Layer 12 of a small transformer language model trained on English Wikipedia (16 layers, counted from 0, width 128).
A neuron's activation on a vector x is GELU(weights . x + bias), where the dot is the dot product.
The model reads these tokens: ") " "| " "25" "0" "." "0 " "| " "September " "1 " "|" "\n" "| "

The vector x that enters this layer's MLP at each token. A number n stands for n times 0.016.
0 ") ": -11 85 44 83 52 -15 -136 23 162 9 -8 31 39 -26 -1 58 36 -8 22 -19 9 27 114 -170 96 -7 51 180 28 -126 -89 54 55 -178 102 -12 2 -31 218 72 -31 -19 -20 36 -58 87 37 -6 8 5 131 74 12 -17 61 -61 -36 -74 64 -71 9 -41 -75 100 92 35 13 118 -7 -122 -3 104 120 73 57 -10 -91 3 79 18 -75 -19 24 -81 -20 4 -64 126 88 5 -102 13 39 -75 -86 -69 34 -1 -65 101 66 -163 -7 39 114 -54 -113 1 5 -11 44 -2 -18 -89 77 -7 -45 -3 -2 97 6 -476 -27 31 -80 -25 -36 -1
1 "| ": 12 150 32 15 8 -66 -79 14 139 -24 121 -47 32 -57 -45 -55 100 -68 26 17 10 45 -58 -145 50 71 99 111 43 -101 -51 28 48 -291 212 38 23 27 -78 47 -52 3 -2 -47 -117 -63 20 -6 -70 -50 97 23 60 -74 74 -55 47 -125 -39 199 114 -32 26 14 67 2 78 -30 8 0 -12 79 150 58 12 40 -12 92 192 -33 -51 -26 -61 -24 43 -17 -24 27 8 15 -13 50 71 68 -91 -120 -62 91 -63 -9 98 -141 69 139 104 15 3 -69 -107 -26 -50 4 -97 -102 1 52 13 74 -33 34 -120 -468 87 83 48 -28 67 71
2 "25": -157 178 86 18 14 -43 -18 58 188 -79 11 43 -107 -36 22 -83 246 -110 33 -69 31 -9 -195 -168 295 64 -68 71 123 -126 -77 -76 78 -44 206 -21 -20 -61 29 100 28 -61 -26 -83 -117 -52 106 76 74 70 76 -26 36 29 81 -42 28 75 107 83 -28 -40 99 129 116 15 22 -25 -68 -135 117 117 192 65 32 -38 75 2 97 53 -131 -180 -21 -72 -11 23 -35 -10 -36 -18 -11 131 260 38 -39 -223 -257 81 144 -62 44 -224 30 111 49 -106 49 -180 -198 -22 -146 -60 -249 -147 132 108 -149 64 20 -116 -23 -257 58 206 0 -67 -37 267
3 "0": -14 150 23 128 74 23 26 -7 -54 59 7 -93 -148 -10 -167 -80 178 -10 57 -174 4 -73 -121 -168 180 27 -159 87 246 -98 68 20 58 -28 246 130 -3 11 29 -126 47 182 -15 63 -79 -59 187 9 11 182 91 -43 106 -33 51 -173 33 6 169 80 105 47 157 33 193 -12 48 -207 -95 -156 52 130 128 33 -161 -108 5 92 66 -80 -83 -211 4 -22 64 -77 -19 -57 10 18 -101 207 152 81 -41 -174 -239 47 41 -99 24 -308 266 88 151 -124 69 -92 -174 -31 -129 -59 -98 -40 78 84 -126 87 -76 -19 15 -206 -179 170 6 -107 -19 86
4 ".": 80 130 57 63 46 61 -153 -13 -68 -17 12 -39 -212 -43 8 -88 90 -17 -24 -224 -59 -88 -115 70 52 66 -10 91 205 -55 -126 -198 105 -40 194 59 -116 8 47 42 -26 148 -53 -29 -79 -147 34 48 40 73 -33 -32 79 63 83 -124 -12 -57 123 85 112 26 85 105 267 -5 165 -76 -160 -152 25 202 50 64 29 -211 -47 52 20 6 92 -80 5 -96 59 -11 44 26 139 -15 -91 166 -105 44 -74 -215 -171 249 -51 56 57 -159 174 36 102 -106 -88 -90 -185 -7 -109 0 -83 51 29 52 92 273 -217 -67 -265 -230 -1 229 115 -80 87 -13
5 "0 ": 42 65 -137 56 -193 48 -174 1 108 115 -34 -43 -176 -42 -142 176 106 -157 -88 -9 50 32 -168 7 131 92 129 7 -17 -191 -26 -94 33 -91 74 175 -85 127 -11 114 123 68 66 56 -51 -70 107 213 34 87 75 -144 47 128 27 -116 -9 18 81 218 41 19 98 -40 157 61 224 1 -147 -30 -156 102 6 180 -145 97 -111 59 141 -101 -43 -60 -77 -87 -13 -62 -9 -69 105 70 -40 169 177 -1 21 -193 -25 41 -64 -55 -145 -223 102 -30 195 21 2 -182 -183 -181 -176 193 -30 -4 -68 55 -108 149 -58 3 -141 -236 -20 13 -13 -20 128 122
6 "| ": 18 45 -35 20 -165 -38 42 41 91 -3 143 -13 -100 7 -36 7 27 -33 29 101 -76 85 -76 -28 16 98 142 100 55 -111 -79 -43 135 -311 163 75 10 59 -71 95 46 -43 85 -97 -56 -102 162 75 -46 -47 54 -28 92 -22 -3 -147 99 -118 -29 220 29 16 96 14 109 -1 106 22 -157 36 -9 201 -40 101 -63 -68 -65 156 298 -55 -10 -13 -107 -2 -6 -28 -21 -19 112 5 -29 57 -34 44 -7 -255 -140 158 -34 14 -110 -86 -49 181 43 17 -57 -123 -40 -95 -155 162 -113 -79 -33 -75 -73 96 -39 -52 -127 -339 140 140 138 -117 134 157
7 "September ": -3 92 -26 -117 31 -109 -100 231 189 40 -106 -170 22 -61 -33 23 -1 -98 -172 -41 -114 61 -36 -18 26 69 96 97 146 101 -109 -57 117 -118 86 30 99 135 9 48 84 54 -65 -8 -13 25 162 5 23 69 94 -202 27 -48 89 -34 -24 -62 6 107 -10 31 -37 133 176 91 -113 -12 -126 -55 87 167 308 -176 -195 -64 -202 146 123 -108 -89 -223 46 57 -69 63 59 -22 74 70 -43 17 194 -135 19 -248 -43 92 98 -27 -99 -45 68 126 55 -123 -2 -146 -68 -96 -6 101 -156 -44 -140 146 1 180 -9 -86 127 -261 141 75 -36 -243 92 185
8 "1 ": 127 112 -68 22 -75 50 -56 185 225 74 -22 -118 -135 10 -239 -39 0 -201 134 -147 74 214 35 -86 168 49 30 3 303 11 -152 -155 236 -98 68 123 108 43 114 -5 64 -263 -33 123 82 -35 -102 223 -6 44 -24 77 59 87 -60 -76 -123 -24 23 259 32 44 -28 15 62 -5 -3 86 -59 8 -37 -9 -169 -43 80 28 -204 -11 172 -229 -107 -60 -123 6 97 -66 121 65 -91 82 -136 24 -64 25 -67 -124 -234 21 -81 5 6 -82 138 10 33 -201 73 -85 28 -133 -164 -9 -154 -10 -68 35 -267 174 53 94 154 -164 -92 77 88 14 151 151
9 "|": 27 197 77 -100 -4 -44 -21 135 16 -141 -26 -62 -196 -44 -201 -40 49 -265 81 144 41 137 -178 -19 93 19 -48 146 80 118 -106 36 227 -307 171 136 67 129 70 -49 -207 -177 -17 38 8 -152 10 35 157 26 -135 -6 27 78 104 -129 -68 85 70 139 52 -159 -136 161 260 93 -59 -68 2 60 63 -78 -101 -31 7 -24 -171 -1 16 52 -89 -146 -72 -89 56 120 96 26 100 76 -22 220 -156 142 27 -180 -240 97 -65 69 -12 -133 -38 276 157 -67 -56 -76 92 -45 -63 -33 -117 -80 -139 20 13 60 -10 107 -65 -148 44 207 111 -66 74 14
10 "\n": 55 259 -18 77 74 -208 -8 104 56 76 -49 24 21 -130 -55 116 101 -233 -54 -28 88 11 -43 -104 -22 -46 34 116 -30 -87 -57 182 52 -118 176 185 137 82 14 17 66 -29 -2 9 16 -77 47 161 -33 -27 -121 125 -5 43 87 25 -172 112 98 5 191 -8 -123 160 176 -16 107 -114 -61 -37 -131 -52 115 45 6 -53 -113 -7 63 -2 -122 -46 -4 -77 97 40 -23 126 173 251 -66 85 -45 -51 79 -199 -77 70 47 -145 -82 -57 181 82 -47 -11 53 -250 -31 -60 -77 -53 -47 -91 -34 -15 -135 153 -50 -21 1 -313 -6 71 119 -207 -59 -75
11 "| ": 38 203 4 81 1 -93 -92 23 -20 -68 102 -4 51 -4 54 33 -2 -202 -35 -39 16 100 -18 -16 79 121 81 5 129 -94 -15 103 41 -326 238 135 13 98 -130 -70 -136 -4 173 -90 6 -110 23 105 -87 23 39 -137 -31 -26 -26 129 -159 -5 -82 226 20 11 -31 36 129 116 171 -137 -45 111 -127 -117 214 43 -112 33 -1 99 93 39 4 -78 46 60 89 -48 44 37 60 40 20 58 -84 93 -15 -196 -129 141 -41 -68 71 -241 2 72 24 -43 -82 -111 -71 53 -32 31 85 -22 5 -25 -92 60 62 -37 -21 -355 140 0 51 -151 16 -14

Each question shows the input weights of one neuron of the MLP. A number n stands for n times 0.0013.

n258 (bias -0.195): 98 46 43 -48 -98 101 80 116 -189 199 73 -58 132 -20 123 -76 27 94 85 -68 27 97 -20 -101 -20 -3 -30 3 -74 20 236 -3 -120 -69 102 102 10 -150 325 -51 107 147 84 -40 -233 -54 100 -241 33 136 -125 -100 107 20 -63 -48 -16 27 -33 -168 58 -194 -39 62 13 -112 191 -152 42 -40 -10 -10 23 -175 -50 125 90 45 308 -13 -49 -10 -57 -169 -57 -77 -28 -167 -78 74 -43 83 20 31 0 136 34 -137 -88 123 -119 117 181 62 -22 95 208 27 -118 174 186 51 -122 -69 -130 -115 -154 -13 -47 50 204 -46 -235 -214 41 24 133 -99
On which token does it fire most? 3 "0"

n45 (bias -0.078): 247 -152 -85 40 -16 -83 79 39 -230 -51 -61 -188 89 -224 -183 69 16 -122 -215 -44 -4 -164 -202 218 -4 -93 103 -59 0 -100 -286 -127 -102 73 -62 307 16 -73 179 -64 -126 257 241 -55 134 0 220 112 126 68 51 -154 118 28 -66 52 110 -4 74 -95 -32 112 -21 -24 189 96 -44 179 125 147 76 103 27 32 -169 -143 90 -144 44 -48 70 -197 169 -66 -87 -118 106 -205 -84 -72 -43 -35 -36 -72 140 82 127 -107 36 -96 -16 0 56 -198 -166 227 -321 36 -100 -54 90 -8 105 -116 129 -39 -52 -157 257 332 154 -23 -272 79 -168 91 129 -54
On which token does it fire most, and how strongly? 5 "0 ", at about 3.2

n46 (bias -0.198): -156 -15 -83 24 -94 0 116 15 0 -122 12 47 57 -4 -11 -80 245 154 -39 12 -102 -160 89 -77 -57 -110 86 81 -202 -68 -43 91 93 219 118 -8 -90 -297 -32 79 -143 100 166 -58 162 31 68 -86 166 -141 23 32 34 23 -73 200 25 -19 -8 -271 90 102 61 322 154 -67 -159 12 7 70 141 -39 -197 -66 -127 0 -119 -78 -98 43 -61 -106 77 -111 -117 19 -152 -144 133 478 -203 34 -63 98 71 131 -190 182 -113 -161 -328 120 165 -105 -74 -176 90 83 -27 38 142 155 -27 -27 186 -95 -39 226 -19 189 18 72 -201 232 -23 -155 -27 -148
On which three tokens does it fire most, strongest first? 10 "\n", 3 "0", 4 "."

n113 (bias -0.168): -90 -44 -41 -81 113 -154 118 98 81 79 69 26 16 85 -133 -135 88 -102 -36 -13 -36 50 -3 -26 -41 -126 23 35 -122 113 52 -132 -201 38 -35 0 -16 125 -43 42 -20 -150 42 29 54 196 132 104 -83 -88 -240 66 15 122 -73 62 128 -3 -6 -112 -120 -50 164 145 -86 -26 -154 105 58 231 32 -145 -77 224 13 -34 150 22 -120 -170 147 -68 191 -244 0 10 86 123 117 -77 13 -41 -156 111 75 -100 -177 288 -113 52 -47 9 -88 -25 -40 -39 211 105 -94 163 -146 135 -57 -179 -52 -38 42 -197 -61 -93 -21 -73 77 -16 94 106 -38 79
On which two tokens does it fire most, strongest first? 9 "|", 6 "| "

n76 (bias -0.110): 4 -199 99 -76 114 -45 164 -133 207 255 39 49 -85 73 -63 231 96 -11 -147 61 -265 303 75 113 172 100 15 -164 -23 -161 -166 -150 -75 341 122 88 79 95 224 -46 -123 49 -37 -113 -171 158 31 -38 75 -122 -114 65 -184 64 -226 -34 303 -23 59 240 -129 79 86 58 149 -80 0 77 46 -15 64 -64 -47 4 -37 61 97 -208 11 53 -59 -38 -7 -48 -38 -78 -66 16 99 -51 30 -258 -57 11 38 190 -75 -176 -56 -239 -96 47 84 130 86 -136 29 -210 64 15 -67 -117 18 99 54 -77 -65 -182 26 -60 -111 -7 -329 49 -46 75 85 140
On which token does it fire most? 8 "1 "

n2 (bias -0.097): 39 -164 285 -71 -152 52 3 -103 -44 28 -258 310 -141 7 62 219 107 -45 -169 78 0 40 -63 -7 0 -93 -67 -295 -35 -58 147 61 10 10 -41 41 -242 -112 57 110 -54 -104 296 -14 135 -21 -50 -67 14 -99 86 115 -47 49 48 -78 -23 101 202 -24 7 4 -47 226 73 92 73 -11 3 38 -46 91 138 -178 285 20 21 -117 -141 63 -109 -103 -52 62 39 -35 -40 209 -81 -54 -100 -17 -4 0 -226 7 -77 -115 88 -177 55 -34 -67 94 -40 141 51 -7 4 71 225 245 38 10 4 -126 -25 169 -70 -125 100 17 -129 -292 39 88 -175 99
On which token does it fire most, and how strongly? 2 "25", at about 0.29

n295 (bias -0.259): 10 28 -71 74 -80 60 -25 -82 145 88 -121 26 50 90 166 -29 117 -25 -122 123 51 105 -3 22 90 -184 -121 -193 -144 -3 109 -168 10 -103 112 -3 -10 -56 -92 -161 -29 -70 67 -29 63 -38 13 -35 -133 132 -122 131 116 51 63 -161 80 -54 -172 -114 -45 67 -143 150 0 164 226 -144 -67 -156 109 -80 64 -67 -6 91 -28 -3 -32 -70 -71 110 63 -16 230 184 33 72 110 92 -142 31 -119 194 81 0 80 -13 -185 6 125 -52 -36 -101 -191 90 194 107 22 3 -85 86 320 25 52 -234 -23 -205 22 -130 3 -6 -16 127 -26 -61 -69 34
On which two tokens does it fire most, strongest first? 11 "| ", 10 "\n"

n248 (bias -0.104): -41 -95 18 133 38 85 -12 31 -91 -120 -29 89 101 21 142 125 51 -16 47 -6 -199 -19 50 -3 12 -77 -6 -75 19 -9 75 -21 -65 21 107 -104 13 -118 -80 57 86 -34 -31 -44 -3 -91 -32 187 -25 44 -111 -42 199 198 -117 -142 -35 -144 37 -22 -82 -92 -20 32 -153 -60 106 196 -69 3 -60 44 -66 78 224 -152 109 399 66 13 43 -213 -43 -148 -38 -140 165 -149 3 -30 -124 15 19 79 -212 -68 169 75 72 38 -34 0 6 -72 -21 173 -24 -45 274 82 34 78 34 83 -26 132 182 -22 -25 -197 -33 25 -175 -162 -133 94 0 -77
On which token does it fire most? 4 "."

n195 (bias -0.181): 68 45 -22 -86 56 -26 10 10 -94 125 120 115 -3 -101 141 -123 13 132 170 -290 -23 124 -65 162 -25 25 -65 -55 10 -174 -23 -60 45 28 134 29 -111 -44 -27 122 -90 -87 -129 110 -155 78 -13 -92 64 -158 -191 3 69 91 51 26 102 -49 108 -32 249 173 -51 57 -16 141 243 277 -53 -107 -180 -248 -69 -78 -77 -108 -155 78 -36 23 123 63 -212 22 -55 -181 -23 -13 -59 103 -74 -102 -72 132 151 43 62 49 -78 207 22 216 3 -53 0 49 -119 79 -49 47 35 163 144 175 106 -29 30 64 -81 -42 -114 32 -104 -123 -141 55 -38 -131
On which token does it fire most? 4 "."

n312 (bias -0.117): -39 165 -34 -93 -43 -88 199 17 37 10 11 -18 -38 -154 -7 61 -82 -101 -32 -39 -273 33 -18 158 -58 24 -109 -108 35 58 -123 -38 77 -144 14 120 -233 -82 65 121 36 196 -168 -144 -17 -11 18 -60 -174 -100 76 25 -230 -194 -125 50 107 -133 -155 77 184 -118 234 -144 -108 -7 28 36 13 -151 53 -4 -118 -189 133 -204 146 208 -113 60 -48 -89 21 -66 53 14 170 -40 99 -54 149 -165 35 196 -75 -30 -11 -126 141 117 141 -31 196 -10 -84 272 37 75 166 7 45 -162 -152 0 183 -93 104 132 -105 105 97 -111 42 -178 138 208 152 -76
On which token does it fire most, and how strongly? 1 "| ", at about 2.5

n427 (bias -0.103): 87 -7 70 -55 102 54 -18 -96 -136 -14 -104 -200 -4 67 53 37 62 36 218 227 -214 -290 133 173 -175 -237 -181 25 134 4 -97 56 11 -158 -32 -56 -112 -161 -52 91 0 158 -230 -50 -75 123 178 127 14 -33 -134 92 14 217 82 -44 100 43 -21 32 -203 204 -56 92 197 175 -176 55 168 68 76 250 -93 -11 14 99 7 -190 33 -54 25 -172 -39 131 33 -168 126 115 -40 -31 -93 11 -211 -40 -22 196 -25 215 -4 -7 -74 -38 -161 35 65 18 -76 -59 -87 225 232 162 -103 99 -81 -130 22 -64 -43 -54 -72 -120 -115 -68 7 97 188 -177
On which token does it fire most, and how strongly? 4 ".", at about 3.3

n276 (bias -0.157): 106 -7 -180 -69 -10 -58 78 -135 -132 64 123 -3 111 -80 10 -60 -219 166 261 163 -100 14 -37 -113 106 -131 -202 112 106 -133 -336 40 -313 -157 -7 -157 0 -36 49 125 -52 37 -160 82 17 34 -172 -93 17 97 37 42 -16 -120 -84 97 -70 174 3 -51 -110 0 46 49 -68 21 205 32 68 82 38 106 -89 -252 0 81 129 26 34 154 -3 14 108 27 147 61 -169 120 52 122 179 70 197 -125 -76 16 284 75 48 -21 -178 -73 -31 16 62 -113 -165 -167 113 80 51 14 141 33 -94 -97 10 -226 -20 61 32 -57 -116 7 121 103 64 74
On which token does it fire most, and how strongly? 0 ") ", at about 2.1

n114 (bias -0.117): 43 -164 -172 -76 -211 -10 -133 -42 -108 148 97 -43 67 67 77 -134 40 -26 76 130 33 186 82 7 13 -55 46 36 -16 153 164 -230 -16 141 128 -16 -56 102 24 123 -33 55 -36 186 198 121 -74 -23 123 -40 -6 101 -88 82 42 -109 -161 23 -38 -150 7 -89 116 74 -10 -53 23 -376 -72 69 -46 125 -44 -33 -39 143 26 -132 10 -144 -32 -139 114 -3 -135 -20 64 129 33 -132 353 -132 -23 173 66 77 62 -29 -30 33 -19 60 80 50 125 -102 35 -60 -10 -54 -104 13 42 -96 -3 141 93 -136 -140 -333 -78 -151 16 -3 -30 -115 132 32
On which token does it fire most, and how strongly? 5 "0 ", at about 1.7

n38 (bias -0.067): -164 195 69 11 -71 149 39 129 -51 -129 -51 226 -115 -24 -38 40 -47 225 -11 -50 -36 -18 21 57 -183 17 18 4 0 10 -14 211 25 -31 -80 -45 -32 -93 102 -86 -232 -4 254 -138 -105 -106 77 11 -4 -302 7 4 -24 14 -150 -4 299 195 -45 49 -36 122 -133 -156 -7 -111 106 18 40 -244 68 32 -187 46 106 135 95 20 271 -11 -3 93 67 -52 -18 229 -22 -22 -133 188 98 -136 -301 -75 -14 233 4 -173 163 -75 -21 -55 205 -44 -111 -235 -7 -18 36 -145 46 -135 -45 42 -4 187 -162 133 39 74 64 -115 74 -113 86 -53 45 70
On which three tokens does it fire most, strongest first? 8 "1 ", 6 "| ", 10 "\n"

n327 (bias -0.221): -144 72 54 -22 4 -187 164 -11 89 -33 -113 26 94 268 -54 -121 15 139 -122 -231 -44 148 44 352 32 -90 33 -80 -29 54 -103 21 47 -7 29 -154 369 -149 -241 -104 -255 106 102 -33 -116 -73 211 -193 -76 78 -11 79 7 51 166 52 -99 11 -93 -197 15 27 -53 86 -4 -108 271 -117 -171 -84 140 188 -226 0 -128 147 -4 28 33 -136 47 -4 -69 47 59 -182 159 64 30 -71 15 36 82 338 -22 -10 158 -22 18 123 -58 -28 130 -11 -112 -41 -14 -45 4 -36 127 -107 0 104 11 39 168 -116 48 -77 42 -87 -110 -373 15 -92 94 -130
On which token does it fire most? 11 "| "

n270 (bias -0.186): -41 15 -155 -26 56 -4 33 -226 -32 113 11 -79 33 130 -168 80 -132 -88 -209 -56 -7 38 92 -144 94 -15 78 70 -126 25 245 -90 -59 -51 0 109 82 129 -361 11 102 129 44 -22 121 -33 19 -75 62 26 102 364 89 30 -172 52 230 -255 116 -136 34 -151 -46 91 44 172 -129 148 127 11 37 45 28 115 -261 -11 -7 -57 34 130 76 -34 260 69 -327 -7 19 -138 -30 68 154 -44 -123 360 11 69 85 -103 -182 112 -185 0 -23 -160 14 -108 121 -34 -86 173 40 -56 -273 87 -23 -7 -45 132 92 170 7 73 -221 -7 -37 -96 11 -11
On which token does it fire most? 3 "0"